Layer 3 of a small transformer language model trained on English Wikipedia (16 layers, counted from 0, width 128). Numbers have three digits each and are written without spaces.
A neuron's activation on a vector x is SiLU(gate . x) times (in . x), where the dot is the dot product.

Input weights of the MLP neurons that the questions are about. A number n stands for (n - 500) times 0.0018.
n12 gate: 749370428589652349343357395273437569405424606405544405579580547554488381593393500586403615421542442325661457564480655474504406413275590595548624459286475400572744239722488653579416586743392336397670607675579680286596409613628305563303460717390434667404543329455722686551721483357633596461612624373730698463504614687212516646251571483472450733213424368374715525456263398209496368531219
n18 gate: 564423545542582626315467356320504578516708547450666428195488567453574456491317207621397780632346547618435668461542617365667764342421505685204470483620568339483617525188654522534610536344559471740219357629984640564328637496443580547542495429512349550169504654471440274532641526227389520456584658270293415458564294550306433396638451469562508496321532596621724535597492279496242441500628
n25 gate: 733742321489504385532686440474540466573615477294486496650465367562370531364647519460548385452443678541496517470614697676604421601382264427525355639525613500282590743310468266632605398541533331406542446749479467419548549337482348350622601389286644504688562340511383490441394437531712503519557507378415554586519360368433608658663576549415641453697638235244562541664489529457250583309534
n45 gate: 594380535479559411265571475540333460579452391357335756336486423315668445456474432603233569565507520541786507441574291589358514479425438425427525666549514615478616464478574413598580618537374582662723711322425730602694726782691363464461469291482411518420425431318456466387402500559357528432297588255454614415307368521496368471273263612472496525374297385483392599524431454391385396603504
n63 gate: 474474404656635606669591576455284486663587551353369556496468424410669609598507519482406518485335397221576639329754617416569350645456880486475408395500466652417537581433319426362543549385467562699418478594465771507577678616450363422368290500315354689625430496742354595489362237575694539709515445336522210507523456453587482493519574511283419500403556382708581470482574781565316581531666
n98 gate: 302475422690393260579583307480675455307471622500310512543519587626649766557448580284430457280726586613677466430337404687440264674488469588641548528441321650496760355427464526533453534833613312399653689568743482484593576559394508455484522301472560425483405636352402438793614664453516713542361334468606389210417389425455740529611701592437653431451369413569585422694634775390577419291445
n99 gate: 612697416482404839409728440398588416424522676389542638351410246515374476401384549532331528617628714448415388511702536426600446638471680442511601581560507457309560482438543382566406368572598425479416615546355550485421568689420514646418674479592368635771374566382278586531376496667370573326590280439620400361468719752515461552680572485553637449460637511541601699490366379299594449527278
n108 gate: 455583695490890402523588353552469437365616516599457586435546288458513385396229399453545438289439411380315490560476473571663510487317730503460500567443566562462610606376540355424454629591541531431424541514523461497496457532357394386422324263285483493406377566575652464706417399622657497668457436561554406433304730574661425575678441532312462404665485334673514384635393527500449627475697
n126 gate: 536380382824442510441648514311681467648639507386476363317687429413726380540487605607456428518821533437178334478387366633514528339525220452364436584448572554478503787493398659529552615452576500545440607530421623613464447301434500352514611504451386458462564372514688538387388416417420655331459513408472751631404678376379486640548212552633554615320531622517432364497626525682507504454564
n154 gate: 477544307353368309409480328564473435500558457431567533659580659315661411527497420480703433537417402689252475394350376722497313430579680449452493594481323537443540763664461511416445512447580678580570556637627549453540486503497490500428728526562415637468692446536430535402650676513662561451347550330494507507429613578286497539453364438474580597316313626544659449353487385361404752580386
n163 gate: 540620235617632552486653546891562547589375440518383511420465372627504714610507542518665503627413473407408282322673567530803575459386602521507525401426427464493566641504270614278657449364551718441599625823459677409679496394469597605475361486496703592409527521629420637631591460500630510549376426578665229567577420454610622448654583429426367580471676674442428522324482674634579669420549
n167 gate: 264718594460467286512388675463434376425263507192399524561441351521342516554493675323438496603295530778554381287492392689480436379492363570449541656337422316608234398595380629512413282727377637363444249530349239731697717594646492632629500552384460396448492621504216469617250649390595402577738572440436457464598313452708508426521702285484467353520226613617166521516574444401573472451640
n189 gate: 417766629414411660610287654441643527500266634380600542248448434525597408534404408504356384529678500448632626444500397436298512576558541544330741435614412563848500421500185408487375547449613397684342550403639448673573365470480400748393415549647549455522535344318652389584852089476690764578722734525349562508541634414691438304661723578529350513466342714663662560596170327378562525481587
n199 gate: 560496722412413414807550143599526370375757523606520628776459396311521370478273661513491590461429630584643576544688420439551551512382477395459385504504766376327390376543542621526525304597671584659352661482366398414575504375591377285315527437617353880460496475251552597642547664394496443366398484450301536496652144609500749627431350681221526782200495399337615557312658303446368330677616
n250 gate: 523385471396373616537697452489313406510620618444525432252365352542401363396750567612304590329598577418327550628489388648500668428731475464504515570456527125458375530367152488648573646593462593511452590611604543443525500390431281348541678269511545330289511398478492381615413592678643446164445443671603508218561549645573339507485428426537394477576553745637477241507299403338572440535468
n255 gate: 492483419357292512431496329479281504492491638554544533757661590365561528572439566459534288370477342590794638487520631582644351608463482639488683586553265337598465229370639531353355508843492199800763496491409486580454609483431400273529433652655479443496283588504795520504341576199431448443648660562561460373567274951743372500287500651728629513416518702496337743516358525500587421527426
n268 gate: 603448387640545465685637375355567524436478574449574412368362318663806434429466297504589416541517476436597441406629666470540674521323567542585445744286463408489480452470195500467581720562581431430450598461608885437319101393401467666496312540622380460477583394402323472580548396606671679489248418579396446626539567356549616487623500473357474485419591387615434287514632619443511537368198
n280 gate: 667638739645685493618369652554699416497570500443504500472617440097662594481462289511523456408525553284368443609560451363462387587609743496640693582348481668473633625504519500408408450504416391292388553608435965700450428603614291446372236493608511713468522507628550652387454361573648511428468557541541331395537647384345598472419242476392325511397747363293504582467630564278360705514421
n294 gate: 583558426682474558323469444646497556377526421589531378347300461652668653175621533456435396590565456457392563470393538562566705531377528734627414553587410442334650618471600355555475341545481525531625386611451453526279487507376478577617517487481544390534485611538361436476674516635578497450220470516478558531640450544542364619650442821534334391468566539579404529310612453541436388438427
n317 gate: 511538518635629422648643384470297493466428415493621586547504636496435521560493562607674439556583655761576395538558390829441574326603194564511548485391459243583401340568442700605651423616470345561535822594578589718590457527586452571710751548529423580610419350548466567447362360368467557325566444438536662559507630332291282483754667554456556537354706458241675279657459375504363403631686
n12 in: 406311451622425433489435584330496457518755557516683180401466511433674142651421467350500541390380446496365437460687496584600550656223534556583504393390484590353665734362454377622639698478496624493578337669660531528517467512436348370797433500607508630261607478647468333578606266504705496341439321488397417273465590366377624659699563492656664559516559496377640723687613473230333340615577
n18 in: 497617589410382594530379520345215308506545350588363664597464319593599523659516215577521396473573324412330593514353363577510406643376434532338459440662473582303509422352633676551733446593657470386410534461597500627612400372457435445433478379577476427539619346483438532559493524556368670379340497419344486349409578607417419438483315451477412234541327556704568246588616419550378568553401
n25 in: 424467580621518417440229426471726664357374454450594449481497476405451421570470678632680389420379580216692497348606361612693446472650770510328367738419372529504563659405528576566542432671616428486614464515503384577568466262514326613482384389681686504447664556321599672465657482604634410572572720750564488521626417315766439579441673597458598587496539459379728441493703389394388475537640
n45 in: 595297623514396460569528562614443428429370332504416560365612520468719584500445614493586520525425383496626483630414497728545573729556473611391542566479589701582532433557631444681660503590500737382463630322513488682275555684449201518375557344503273403589533639381568527574472410514493321596357355437356612389333584458417357628396312464221553655213355409544500496253507427452451511611684
n63 in: 393291417510384276500588621357816475459430636445394372412417555677416375514462626599546493611292535557686591829534459638364561589408261562523383618560268300595471359552595645372460468490514568523460521504526350416693374496630617486551493571584456449424350573650604356447580727474493556500647374554473288480423734530574493581749490272449483383676422373411600602467486697416572565452486
n98 in: 592516531375488527769433449370306437438525485468546552360454650347752351541552508579760485589180359327508639644598890331520884511449383508453667488566717376533390440710508403423314541477532591665454297492298473500478316646593612476480684654692421951555372327532383511439524337508496431471588347386406525480361551390590302493467481405449644540432712500420424373519592374683592792648650
n99 in: 370292530470552513460436590632500500406700443490300490464517612562413372347538493395643510358545510447570723521517595422619293271402247761423445527483427417818484648483487808382523668662404738408767497558372437528485543532663548424578540493439649429601552507350649637392293605596327335547622471554272453524525503365507691404437500525510397362390485429412459388576510402597606445449453
n108 in: 513422423392558487565484536436439642436793638553570386620465341584351439266534696632483433386391469638473557627565516764500559548368543382532463513510587654585506467524457532493639682566604639612335487581611569537673497660426477271553614612385592241345519369285493347264493483417406343531664603414653404704399549461371344406507525400510543460443475709484417415657711556572507333509601
n126 in: 545368626467678393395606482380369486633443268400479373559539295282536589632633508570402578511566552347333528336719507645364452294581609645554408456402751500440774738451383422391622437264485489511543555688326479662520547500464426316463536412584570646614591393662436716614152530396283536508562333291573551441218619438549666547648436419369622485425496508436411329536414595514300355562516
n154 in: 343500550565500512435473488454393494624546583419402461708610534381500506641511759500647581570410539625442503460462687562569589440518526448547422432432412427592464648573618605722666528477591610503554662560557514503480557519561612436423568652618479654433551610327543684434530604428603665418525460369415375470538555378405715372435431322577298557464258742670530620486430571406413443628607
n163 in: 636420266481366327522370401619096402493264438549370788496500376366617579577486559526465728496591465594415436407767537508806440496470504615463466567423553515550587349580500488401580557718663440290715530341518327534384243524602526729784536362489429441628382427522553651619390377438687587587327525478511544556412674340488478490623395598626428401481533496572878446551462556647410508469185
n167 in: 426666643404599452629270515583512424582552482531653469525432383602492664445428700488591657689554475734619228580412538384392296466165589611432593664359465434682453469535248541740459544596527577335537508196400545536573484480764461465747742492519627496553338496400598426392174330388576478622472361458215880450354403492572527553464507359454410422273631624626453313590402462492368776493614
n189 in: 206743380401382437643614617625539428362484397550526446414552504352579574339400407416594481523493421148330376623523435496401561437634542246564770417598609733681457574258530463488317296368492450385386427227541624484560597456406508375427914527416626371647438422301773378567586347604365470650686583550598258496566511382350381346508578672523589531652555512618442583645399397553631705253452
n199 in: 545573560439507408815696570378552408390496639483487500744397555295650553514453583643469530722478589521370445535628517567493554441531586333580640672460413469287494414434422511372706494324514534625290592518398492476428558536620600382493507469598388247529601543251319500595420671629597632241188497653523460608460298662461626469451546347439345566583317535493356472441569466688366531643511
n250 in: 527399318606461419631470403477205489613630525519478681488274475523519401562401399485457651240386386552488326650247591429500610478629496229511733658406682369566624500585353468392470334587450473334545267630452478625403452596310400426382405447647321545317398566450636504401384406677362507363552493807384549345582203205512523434512372536357630488662250500625504528585485644579899504464484
n255 in: 453705515699552612606435496721323395654440511500661613554530705543489716524320295639631406606442475266624618492691542596639508556477597366595578351565704430488518508618688257610285507415633446684615267549597384563637185655364551220450625535458361531628448699581492623433630659519208327582606244369454500604462439454651539666639418552149336496425559392668504660414520485470710625392471
n268 in: 303533557532620519698468346540473561614523416585525523517332463603663560457545290549483418543469506602433401540716387297513714547474514575465634712426543368447563365606371722348354642693530396352566595521415643493258287696443493454503521688513393371330516500282321550578404477418589677273380319678465472645444503519497516461547528595490562484309689554406602544632536613503500516552428
n280 in: 474674605441595672515485536629523268339381356522371380504453433689500704511369410433451525466636562728447405485794456719419378654411613400576608753405511508443448406436379500459460581496564481353272355397439680364628328453551399613533404434566596430113284522437432593632447538403500755598453349566347429290610748264538545591626393585405489549654609362518358458565511662398519597753762
n294 in: 557325457482415557418338430506494605495482495565569533357529587391538354345572572473579589458428447519524695577582476214441447443394487608483420277372494389540506512693562538425668657517428467371484616519665332715359472491474470352521362435444559403696573474473663486560440561693625411466600528417480598662484591538619553514500469444383407524389413491469210427468635488558428387641693
n317 in: 486444540858584582396571671674674602421408620476460604763590548563457411434452421394409592715446513664609497666361615418589456507592444530359551551436562763581513686615524827385477568490642595401438562631520772326466439529583627434439622602625405672398526454544354510730715595533537563576335600408621412385269509693279544647479520464557455476407339528477524585464396408372572373452550

Each question shows a token from some text and the vector x that enters the MLP there. A number n stands for (n - 500) times 0.0031.

" Club": 457387439379481543520457560498468465376356563866524423454646619592472523588554580498421553597575556424308613361570366485616346753393601645529348540532579529572495393561437534602441453608509463455516599496523727437408567693636567516450577511468495510498668491712636329460533398591435359487220505449501575488574511410493639258653516565457543461416566510551484507467523667514650521562507
Which neuron lights up most? n163

")": 466443461503394567429567455378553586512457505634505516565651459545442372682608418484605416447573572438461679574445468462607420672329631472694316623494686473309461613490568487559608608494497619399491480480477671548440610593485373512461608317490619537515607621651476394630379460502565511545431647605418545364616506345479510293518578627624602330448508506391465470373424398542497578399504
Which neuron lights up most? n25

"ara": 473575359486530498492435597391593680368385437603411413511619547501281388532426635428462465598497538573363617477663537494491496716503628412507518554291674676465686422550473619553615507559520690475520523501529660519547518630594749429531759535542684439504706496646522487421507495464470576468370697590598643460534572539548428428714478573625551381539517434472505480519358448470468410576486
The most active neuron and its activation: n317, at about 0.51

" D": 531496506401518438508559586578552553455535621703517402543534430658591440644594516501351482550459485363421806550488362460463439513370535315545399522394619619555550601666377515470646350551490554489515571420707501367331591721519491550560562439599495496433524450656482616553467537314459448404361557581333738560482510480600561520573439553549520440502487412603362397558496616548544592366498
Which neuron lights up most? n126

" originally": 656451389328521567401404483488457684538498471784396500594455695494577466719684658471555476582522566494457646514477437308556640483474635532492415458345612437417500517452401555452567401487533477374532484472548692520378603759527474342444532671626471584653604453731544240470399555544455445658429501621602661585483562550394583523683433571402579526528590324634410486418459484481459554436479
The most active neuron and its activation: n294, at about 0.43

" year": 402382576553463602462411533441548493520501599706479635492630515534565439778643558492425429421499640537360539513505419223394490534756653407539338593543548449311473497561412621601506429683511466375550515368494698166386484553459708454419586404406674490482508545637572557475515494587321494601286531606547667531625489540454617369652385462459624441316792279333452580460683456533684508502513
The most active neuron and its activation: n108, at about 0.32

"ol": 447381485499462680570450542559625548679545548574492589642439604610448343707512339513553614583336462418455563570553543608491480594670581613608522520520533443665467551614500419431464497578519536381494507310469638492523524677662539416432580416385475505347606407625564592313460364577301464529268640345358512633612547483403474576799478497554527414517502190565305218375492457450731474508492
Which neuron lights up most? n25

" T": 424424553624551439533527629597606527476499483761469440563508440497508436642492484512379489492410480500317781565459382577393422463436557324440372738524550518447469432610558512576663387597587490534494479404768598341419551632651497589590569476552582489566584548740622628567540427455441368454495432653474667604521460532641531405593496448479527481422548539517478537467400492474600470444562
Which neuron lights up most? n98

"am": 495508417407377557626358507554431669440640498618616616710456526627331410523506489549454626711309390353539667437605605458433476504689507398569531519495472559373544540598474465555621466598621618358449610345479500411650486827456391558409743345437655504523684365601510410387403288532373483556413523687459474538493564534536497427611433547657538364524695338481287427475580638548466405484551
Which neuron lights up most? n154

" of": 510523713477484450551447439502404477381588544560525284460483472430485499656399480348540484582388612417626542518516425398688576582459588412519469476445594616551627434332455482550678522592581561483574447534481457383457627666548547432446670432617594423391564497832441522392514507481263546573271546617457628385512508487443508354539426346533639460512525404553411568591432469504607520396502
The most active neuron and its activation: n18, at about 0.27

" California": 449348395527560560493449483515598513353421474679377452501529483530552299599513460514616507550474588530435803563550580335555473608442620408485281530448568505536492428496430651573566485372521564381647475388560766430371524746571612420375662630409455577477663487699642523462408512357393517536167494548516550439528504520502531329647481486518565355562654571440462603586548513466494464560454
The two highest activations, in order: n268, n25

"m": 362335634484463532609273498428413537466550516725511495572531661480393331588564673514566590432327525359323543600441553467361591583737604384620465577515452622505528641489487276481634365731613627420424361363554750533410476499432531382523708164613593610569622593495514556449452300388514483508428560578316404583598566622388507373566392484497544305362544377548345413358468490579487407501455
The most active neuron and its activation: n250, at about 0.42

"-": 533419609439439543558580346565528361425504436595578527647515494437552426687546405532582490333568560549406610527444420419556560563566436261479389530531555588462541501662478406570773365803365411449542443399436800203595622534662545408579564260425429547606575496737516416569587531519417712529266445530533516583495475420614506393599501679574570457540618541554359621697502344452641577588394
Which neuron lights up most? n63

"h": 460347502569316503533431542551555678362573465479630514482383602617428504895408650455505470452571566443370623469545748526447596516549412400503514527466538510469508452619457395475729560499470472507617486538648468443428538552589466455548583315662636498513797557682390511361622412454404581433365517589438443684533507490541695482244590525560434240400395208407345458649590627592620527523332
The three highest activations, in order: n189, n167, n280

" when": 524465707523481532485412666393514599524406462660472525497425455510512370608618427506671542655430583546403658543549353391464454598502564528453435620532510650297550411311552525590667690498507534431551462450595726415507594552451506496399619692551524432270579466756616297498393596537566532451437588564412559561546519569625631346563495571567478466368586406535416446491378294589602506396677
Which neuron lights up most? n18

" H": 550427451609512525494584560514525564500452500680548556666450412557486540574495590512430514472470596502429860497496570517476431532446566384465479531431561586499432490665521518526625521610537570458544503346765514435355526657555594468628551363644602607514541503664526632400580486466367500446366415581349762604544468512584583423609509505531463299551507478432443421521523465570612417437557
Which neuron lights up most? n189

" 22": 517326536381454564297555553535515593485518493578434416599509610546560629716601485489458475508315516620554699540526654551457333680499750546499524469391733671493429514436412415563561440714584557326634682577540701496408637625547519418608665367503479515663504594538655327486566625402428513486238537701425645636514582492562620406512478585598511470477678448541514435460499414469692574506577
Which neuron lights up most? n45

" to": 634557591440472503396487541404610499385527492655568348475414550527419500515574573522721436466456709389706573466514365383510391624427544525646468460409541542418557322411474437538658505469585585465498412438412643467432720823478573511492558386668551363405649474742633444400408556536388665540370432636537445599685534461693533500622522411532639594486603502385478513438323405515534425412569
The three highest activations, in order: n154, n18, n317

" the": 536524518403540621315446389373440477600471538511530441503437520529520347443465603561636500525470470504492591572492474423419496567415566343484436461491581425546440521418420427558541616621583545592511518422448475388490637743528511479375713451572487538428531483912588561477671540516429492549336453572491584559462509441523544330652444491615534370462485481445526512463492501497487598597470
Which neuron lights up most? n154

"a": 437484424533484589512570422354535643328494525543474378578537606461362303701379620481480469567460456465465722488543482525499687772557605500516476569407557564445633492559601413552529567652464694453550528589594518395608596728476539518451632517590609461627745473607500451606557371521460559476312504482405390450643553533538592312519493582554485396611445340398378382496405543461522523671522
The two highest activations, in order: n167, n12

" S": 330480449649558525524578612466580530467524466761498470683476439546422408661526513465348515560365526368356846545473401414395496600355589211504508584553495646449474481545441506462514524633424530518530506403657519371484601692437522553541568412583516538451554548601539721508456601521394460566345490558495717638470544483562625428605521484534476426598611532437423435464484476564592518377457
Which neuron lights up most? n45

"lo": 439441578438545416559477571496430624401480381616449347470662636583329382377549601538630349520446698703476537536565548577444380751547405551508335434437463578485558369638376512403522566486550397363376628427410519478495542712488663533503579298534476445478603518581617585432506624371313455584318550555538504451473630496636317496664546605323487310757591274579419493438563519559543640535543
The two highest activations, in order: n108, n12

" Inter": 495527419571481613597465567644549436439560487648426626549565562471565312576504490502536436438410626491333679401760444566444475517457473595669264491550696401400481441533460501596539308522342555553482488277484592320405384678564585529469591454530501543371729444627504538555603552511373426532190451598615900781522521479491554274623458447436501472463525548577452591584434512536565550389516
Which neuron lights up most? n199

" report": 399328516327332475470334538548553458695534564821446624506491549602661367537579842538522410640486602599370654480317368404409432557651609443521268477501448647576514438408522580595679525491543484546563538347413748323315607534508536478511580453576485475537672447653427351473462519545358457663193575657438683412483515461363505386616562578426617501378619519547483487434431599456586598487484
The most active neuron and its activation: n255, at about 0.42

" worked": 606336535439439390374371561592470496482488634698502545640568415490461569705766673535630443517567609546434717448484438195567605537525670355483518561567632447559349500425495566476584493554621502484538476497382656568363564641534555502618606641525567576347524533634697431477267608456267525666239474580482799573509583412375444486534452603573551570426611462381518504480545504558477455470396
The three highest activations, in order: n126, n63, n189

" gave": 583238704591470531469376576600533571494449486695591468559482590510601458624554703547690545455568586643394598491305428368594420588479703306535333469554708680567509485326543404581570598296664498440627559479321596495320500668461724565650523356469554550393523531674565515430429571348489559518231626669472628445611376541522464426608386485536524541556599480495383460515490394618583569507453
The most active neuron and its activation: n63, at about 0.39

"ur": 417544388455406558544471494647601634346571566415478526596472689521387324651495547474560423683318532373365531647706667513477433558675568352446488608488627620549553466573507411478790429446609546432522429487487483360656630729542585534310554667441694450588646329710605562593502456478437473424264487572545383379507568649371560541535509578577479515470549467440349399622525595422544584650458
The most active neuron and its activation: n167, at about 0.33

"i": 491457520578519481582434406565556779245549437546514483440604444611263404626532662510544376498526404477352598506480527590474624587450520469719474598521426546464520345586546495558506615522581581476428479458673455490450542506516668586462619484560678480460798570578465404514528412509333463606331454482432428748539453603587438280704451724451562396528378380786459553285320439614571482555540
The three highest activations, in order: n108, n126, n12

" an": 424501547473547568425467550591396514440565489761465489366551536506570399588591611530551487411404569498439611606457415398422575489277558280617437628427540567537434471471416358570629584626490517440481485356340476439482526646604476464515589661629734636381626424764709379569595550404417528516109645539496537524553487532485463482673408522611536505491505422294525464391317377476491623597453
Which neuron lights up most? n12

"co": 585422502363653477548412558493427592370415528776262312510694603487335333672417451519506404495441521602457518472557522426468503711595636377597567528515534396583563451447547529504557486654460464420502472407395667445485473703536518346484625266386567512494699538527549485479399466399345481642360630434517470598639572428511525278591366610423518162656412411595395459555521573536512631526570
Which neuron lights up most? n108

" expl": 515264507381575421538253552527469533603538558685491410485493569656496440517556532642589471532605597538391619497462494512379442547309539403450239376398692495456507611439461619603630585485523482559558516253414703463347559643391604410510554549457548632525389428669426483359448340505410543678339491586425637678606536562568344387498413453509477501553492262434468431369407585503653387301386
Which neuron lights up most? n199

" her": 352471491492523508378302316469315512655394633662409503356494417453458639601582620622679542577431672590498610582481474412439437492446620211562369521470643577536473582398517385551564591629639627289467397285589282568491549714539617578479598526604568559479557627623566407460575520656323502583149353529581573596541554509622530473725611487512604511458493386468459479500442644434517455553355
The most active neuron and its activation: n317, at about 0.2

"ation": 500531578320442489549383521521584533367419469494393556686618592531392326526622680435563416578604474474569555463501361457528482488535721501615412538574660494591469493497462466592642431794467472580571544623526727426533692730602481328444610540615624398693537384554580622624326411563373450420343564601410620593692443448381584269524440587520494407556332301432447474577329635456615505684360
Which neuron lights up most? n199

"inc": 463321449397450468543480782502506685480525426515515609499433559536433464647493525520434400524504477345580499549598685377352647550569563495599448667394599566673449408499398439462406563684569452472505487443536532339168365702367595536450543423317422377492863420628512653454494476427420459604327485480432307509592575569630591372741503484606452397574365587558556397648509687384716759484660
The most active neuron and its activation: n268, at about 2.3

"el": 472403343573439599598409605457569613492425672535418517568607553457380438827489419589484573587487529475295548407572477672384487461480608437561297480406548730652526634687476318492732566491530478630545506430421814426598667560584628415331652558580676316540733502660535548391505423590477546382367549483487591639621578319465435621644453596548597336400549349619469486368461546516482489618534
The most active neuron and its activation: n126, at about 2.1

" what": 510261561500504508530412680428264538530407521554408563509512709557502604487606590541919671638582528414436598517471499329549482465456383369470483510457642556431515479388462452606758716481474552476599531289671609260557662674395440434572578755603504438589593558698563454427414669517429449570380542506441687574506565575609441475732440542654502485479502452373619403686478362569657531463403
The two highest activations, in order: n280, n25

" also": 502556448439452409433531478415483676447547511603319476698464603443480473637641578489621365511556599369435620480492286393429559639396654432545403507434551408409503414505469493487670480470585441428517318515384629454571663699421513373527585551535550576504536544737619323587231676555420504516461422742445603542489555461457528353518417574419732436462471497566620422466476459500511574385505
The most active neuron and its activation: n317, at about 0.14

" tournament": 451382490522390548382514606420424345603461427747479588446580570548478433707568558443454500485673577513294630394484358427434503549432705390550313495543580481510432516444524530501478451540593419379482433316433662413317480792599615424505663446508617315439780559638466314546415566566398394497212596585507640481484606458402648198545604520402596457387723484364560499536461644555667509548494
The two highest activations, in order: n25, n63

" public": 464357532555403456549360664494558480593516585664387573533476507551544406483623541556519379505493600526466571486435412256478584517639571401527319636388604652579516441421317584633542508510572524348595505290419760569379505684405619608544548622547635390538639536688473422686358448523441448607103423706411602596496524538330514358820330443477662492330525402387437514502552567493536561624473
Which neuron lights up most? n268

"ought": 436261569447466603546305524508476559481582536741578361598364529472504397505591577523748379574485567543510702473489494419489688544586665448495260448673649487549495366441629507439610320562650404410517505596411587456415571629453514588568575517563540442421534520551603455420325457387314619609220422726482650398617429481514507476663641408602460605398596447600435536318506501432543567526298
The most active neuron and its activation: n268, at about 0.19